Layer 2 of a small transformer language model trained on English Wikipedia (13 layers, counted from 0, width 128). Numbers have three digits each and are written without spaces.
A neuron's activation on a vector x is SiLU(gate . x) times (in . x), where the dot is the dot product.

Input weights of the MLP neurons that the questions are about. A number n stands for (n - 500) times 0.0013.
n24 gate: 416405353622468491725270683376735448415425699947780633500595636694372539459346419603390589467697240698735560491630691261602505602683891362426407249665486663576607207583318454621500747582369454740452631461412482612710686605458807050562639528370439697783230557275425321834552495337486788538468514325401552534603358476591519342589673225664604472614389537495388656547643605500481505663431
n62 gate: 548723513811440694522575550639608364630407526326727306513353364705513637369704487662186474771628753732448565380648601636463482300765473576357579567412757496496287633556491573326525679337555330548674456577491756557290723339288474535169752222452623347374487357496657457698421393635597326442452590318509593609187416443356622778228739369583469364504690500686553469575657558561558575671602
n121 gate: 517552539195292581636474484500337419747432508622409237394573598271603584647393595602578534620666610549755450148470695538560611694877561457399470509444454541639382427370428400504533699450909348613452360412908638479370746384445567415647483525163739448761396509492428412253474729618415719556425433500491560390406534586552285555644463345611509568629588568601640868436621565678448466390603
n150 gate: 631784457572425619462674657332562712540334362374466525250277576632320610667308629576708107509369399378558399333580332530612560513751771509471496269296471348724475709533395508445320399438553605325414399692534579538328509427453653271496441580353555678573446414669336409250733401309779630406408517419568654740258449440357454676513537549339372302594521373262584449196672650610457559369420
n187 gate: 577480590770504528484318708570488218523545209592377504496451565625439588411718298601327484549553568508460528642504636637614391233410373676484548410772344461098316435619488496640449733755396444571529596446340556540352467582832551452574476384596484517360693561802528377253569328360512512790337472463585476251791541382455528480347598442512606613610425391540508464661381717548356536669754
n194 gate: 664573346496437279668171626598465340374669520405447445484443608533549446600485672512394780496524281688394468597540520428595419548625504484614724516492468446280464290508763319587632862434434349662317524434508405548553447447532437372459647563417572295304539532468548319653616492385384710419658523516613253587472387738590492377676290373264808428179524308595780500688382654476398548560315
n226 gate: 348552258808392458601500698477269472548379609404612355555491634973682634509616759256411707360491546531500459221354684274500463669424448603536312551495509197500413398509573572376745596316309582654533367538541373560673434650611608265444550742317431321797662579500560260468458552198680614696491324398468416291759509685787600975408665163486523505715650477500569477606547715381430334381301
n293 gate: 703667639539360452582535463773716431405683397620526436453382362451330410517346407284434500522612676670385585286290552543369404419588509513483435452174534312249312574640504373684308874563375586900395178340697747375395948614370551522183551440671340487460694439543552407608691671531569564421419652347548356780439500365350714564358349404478535500294424547581328669556443544474535396491632
n307 gate: 457198561337091478405552508588525474410608423534360458642509397576740478488325434483504483326664350860475628626603560608447530624597478618564242296431273817667645648598577428483621466483709453343307616665206542496737518653366618384588692449521604628240803290461453606734362469474427491461781479600366705260461648266482573491491492193384596522618822444627268461547689557406298487414464
n24 in: 632732566522367610601382575723332386429438370470562435513442412405584246412559388723384723478469500374375344367269618605591861335491513304336522584619404479250448686591605582443381775731464661474389522437691409557357509277390530619272422500439548172401620789425478633465337518141417370283552470593725593401465363804504535352610598559715638224327483399612907623132290642417473386456366
n62 in: 513513372487478624588482525406595311554756617461491478627219355582740577399347272535706544575821609184401300500544670662392248443385473647439404575434618432357622248431421707500606413491641731669464255396217578526299589562249367689580782600683394527415504562307631190610711473347324352367270457531730642455452553235392639526777560559829580342633673307388710650417482371399567328491592
n121 in: 400343596500571732350659357325522423591591442360454366523583250481192270483439597600305754578845468226585549582960486731487692594557592413639319619400468597523410523308577513568202577553392401379684450299496509360744399426386393623477343576900400449509491417441270509518464620505514478408581713541541454435664587550806473783378430387754835731463500527674654952486800385568477218581519
n150 in: 345408417474399638491668410579276242377279325453430623543723336286269562620683531311487491352685368735365432696286466573402786675626658229279479513426517671246355722513406221470479620508714765428478406420423678865710544312310593276496504632393729606557513561655573403301582575368646534378589479252288631473612530630245611534612299521552452534435585663415341396405487670624697582556586
n187 in: 325530616487559457585496480826446432658199513530478500342595500456630456619422252155640581629500555627504200754534164253686487690255539799534296332685640405574428435529585487432628415741606492500665203518339626585227543400337634295478673445678453321574437162419241429346521439631624580358706446315517629570410332448308487694466653574705366372708445598513560496449526292623465432500567
n194 in: 418401472473664661332547567329783562585473350581496580367401535411409472545459297531341558500402380762385492496457737718415692573576520338392593347516701417619643362415438550473519678504480879515536469452770535566179520484610309543345593326601351288719584634691457588598441298608371689662646328299378547576414539594476728203500424673594618477457308457673399288422432453640564504465504
n226 in: 311628508626447340487483372389265660596677388533423475328432689696330522440703543542479554606408379580219259360496412358595728525631739406508429551584379358325837843438350693446212392631578317467517821396620355303641521611332303529526438629458369470727812568513487389420630551500433317390504393534656606431551479344607591645475386391685547437636735542686349462823355679701325546483522
n293 in: 640659400299516368208512618307536607218496467336550290685362570837462419476556395463353566558545561575496423562529537780512363471564261283484393562363565448580321450573455213598635357664743602435546373351683374332739533625558778512487679333390347601513291229352480561360566529390426386421524701350508525407818550235605484577603580385475367270475484422524726434262227458299362430398509
n307 in: 661391446479626367512508441517285405382392430401504362467689438521370479456328340277483533504529496611614578366701521496441537549573559374390558483675484432487672654492624488488436479544722590337550644470492276525391529458537464322732655447648591420280852185322356484475566386631599418638712399742479718325479680550272668266727464126492709562663545426614351338587466827397605881224278

Each question shows a token from some text and the vector x that enters the MLP there. A number n stands for (n - 500) times 0.0043.

" dr": 497588449512443608606533472649407543638516525527409540461528493675416643341687515503413378359577581669442338570402484593436506645644554524431437424620567433563611555507546530556482516529537470349585518641427479384480423465363557434495544817439473630418665518600579466515582596516431458452669584365404373565447460611615587289566251427496339645547549478379446486203402642438516606428582
Which two neurons fire most, strongest first? n150, n307

" ag": 533333460345579597400561648548505494777529601571642475534433699367382607480640546342596422449320447379429506741604649494542456614285456593389440467467477457531505633566505491467649411516470510476410658488621325524417673454522437640645472673608494406455395473502425629503560521505484379420493555449469487658555450630506618305495513427466515760645603391480495423554602486354548528421500
Which of these neurons fires most? n24

" con": 702450490402433582509604553609550508707578684458571405548387515545456597445619532392495611264435463588564436480508445598379513548526422683492541386569532483649656568697548488451374486545479565442558522238435352501492405414442599503803375687494451415589434666572487605617462539486300407526530692450375475545466456709436520449569687428483468646441647451333613466375447520561645499479468
Which neuron fires most, and how strongly? n187, at about 0.14

":": 650440464562505470544397552564442437627491484380508636449570403467421395532419348480394547271468565592511395703553370360539386436606484439439586530474625520448474536451543612574522810431444369384580293530491509516472538375777348390441550668557509556466509609529425557594544396473535347401391436606405614358507729472499545466559504596593596550638382511517475489569467533580496438565590
Which two neurons fire most, strongest first? n187, n194

"ol": 459507562487488625494512523642458397565453556642537496451475559449555454481390438347345501446585606171343531454644468523489360707541522391436494423445401614364529591521669492386410648490434552449345619484526599532449481481604716484400498513454479403400320581600588642529345532624463575487627436461563442451674397314508402609572556543362454543535358601339589706375544659512643429628527
The three highest activations, in order: n121, n24, n307

"T": 707432407401484487513523460690405433483473593539446516340608738475353568588500520331415437517643481784486397651460427533428249448351406492672505321478546492393345509391506514414429532514477437484578373518541465605707540528548275474391461548376376279542619419500438648526502515490491484437600467521588637467558477407486652357436345587564626275470342502421422545432380449554705582532415
Which two neurons fire most, strongest first? n194, n293

"ine": 338602464492491541383382297353390408579554455508601534369486556510526443429584509557436424345415519418504466734500517597361394642352491412531574366543518559415629427654419395443568384481445517327428470455530365484505559447379445517295463603266247563315523450424500628573440547519620445409542418536512540336445463548398668557614680585586539519489380364515352486477313754444492439386434
The three highest activations, in order: n121, n307, n187

"or": 419384480518595465510570360614436573581474615578515536426460443475502536486436529664519438495486557299528555639417595715520411507467423404294439440605568685639737452418560575426436531507310586327392479580335554505542548515682523408480317639541526369378260441438505431492455415662645277463490498565392508448674541501340616462492623474664427634457530624441646509431399500491620558623453
The three highest activations, in order: n226, n293, n194

"il": 422570332618557691527641361428463559389453425472532371336456545639404423456500448564483420357344573351414469558506430479521329623480375539433435521471474499562509450482646580427494454505505521301464483455531548449491439391451441544340279542589536413396300372542304532461654473744481501380474430410423651274581535461310553480771515530519429609570435482475620600393388609419544528491512
Which of these neurons fires most? n150

" S": 768545497530417501492768405481594498536502588610476565486588562517446533569520428489517530549527501181490539495532403525374546352599601514510566373474484558563730446371480492594484575423553191392568503470405426474525769469565521500453588606596427456413452556582481567583570570449498479421756437605590604381529570520431565501459448448751592352502651546348523501423455499519512575564514
Which of these neurons fires most? n307

" small": 524590435449440549483396311575554325462584457576536421488556505376342480374468527555474371422577418494530287698435294531475421528609432411419450399654565425504470567458436526356521723559805458442503645476598372319525551517559609474401514568461481599570434478684507390667477599397572519600526368477425348388497425636422536396559463527406317515533516454498360516538334539675402523434596
Which neuron fires most, and how strongly? n62, at about 0.29

"ult": 485455382456589389350544322531390417554450565571655507538585637453609480401530527456568397339372639446391595491391613465383419601368361249469292476488563548351499349492560460486574524383490454469453590656577459528386741403583334451395473489441489564432341444488294516541415442282505311461386399545478577501444596437443507452588648497527574639547425294403479588506333560335287414575435
Which of these neurons fires most? n121

"ected": 496591424560558523544403475537463423638517534461535433448404656482399407504444451729602438405478514377598496706279437365323513603262506402670619559560549514481384542382421615405378434540403461337542603609534418600462621422593573562232512351518405450460490376622633423578388534524452526558508359600458405581698523634560442611463571412573256686548570467417437500632294581510571563634492
Which neuron fires most, and how strongly? n293, at about 0.27

" in": 517412507437415507407566334535570252528768483465443501406535493428528489353475525542587637406491623532387425701567393550514658438520570528386479411346655507310578501627479405612503569549539543441616518656537545432473625488620552552401681741522464480486523623569496573655569579523391407446397424525390501416577546581556582560575494542618483400549490587484522573544255679653644336492456
Which of these neurons fires most? n194

"W": 416676456434479559533611447296561530574640486497392377533486458368419611610516525551507571471542425331382459493431503512527523503415472633434466553545506479458515465392499565528368416483450237354505366390416479566527690541480449530336589558312573599543534346548563660479508580641401420434553402458456448461622473441724528461479331628666430441580533473716456489424592344527643630621375
Which of these neurons fires most? n121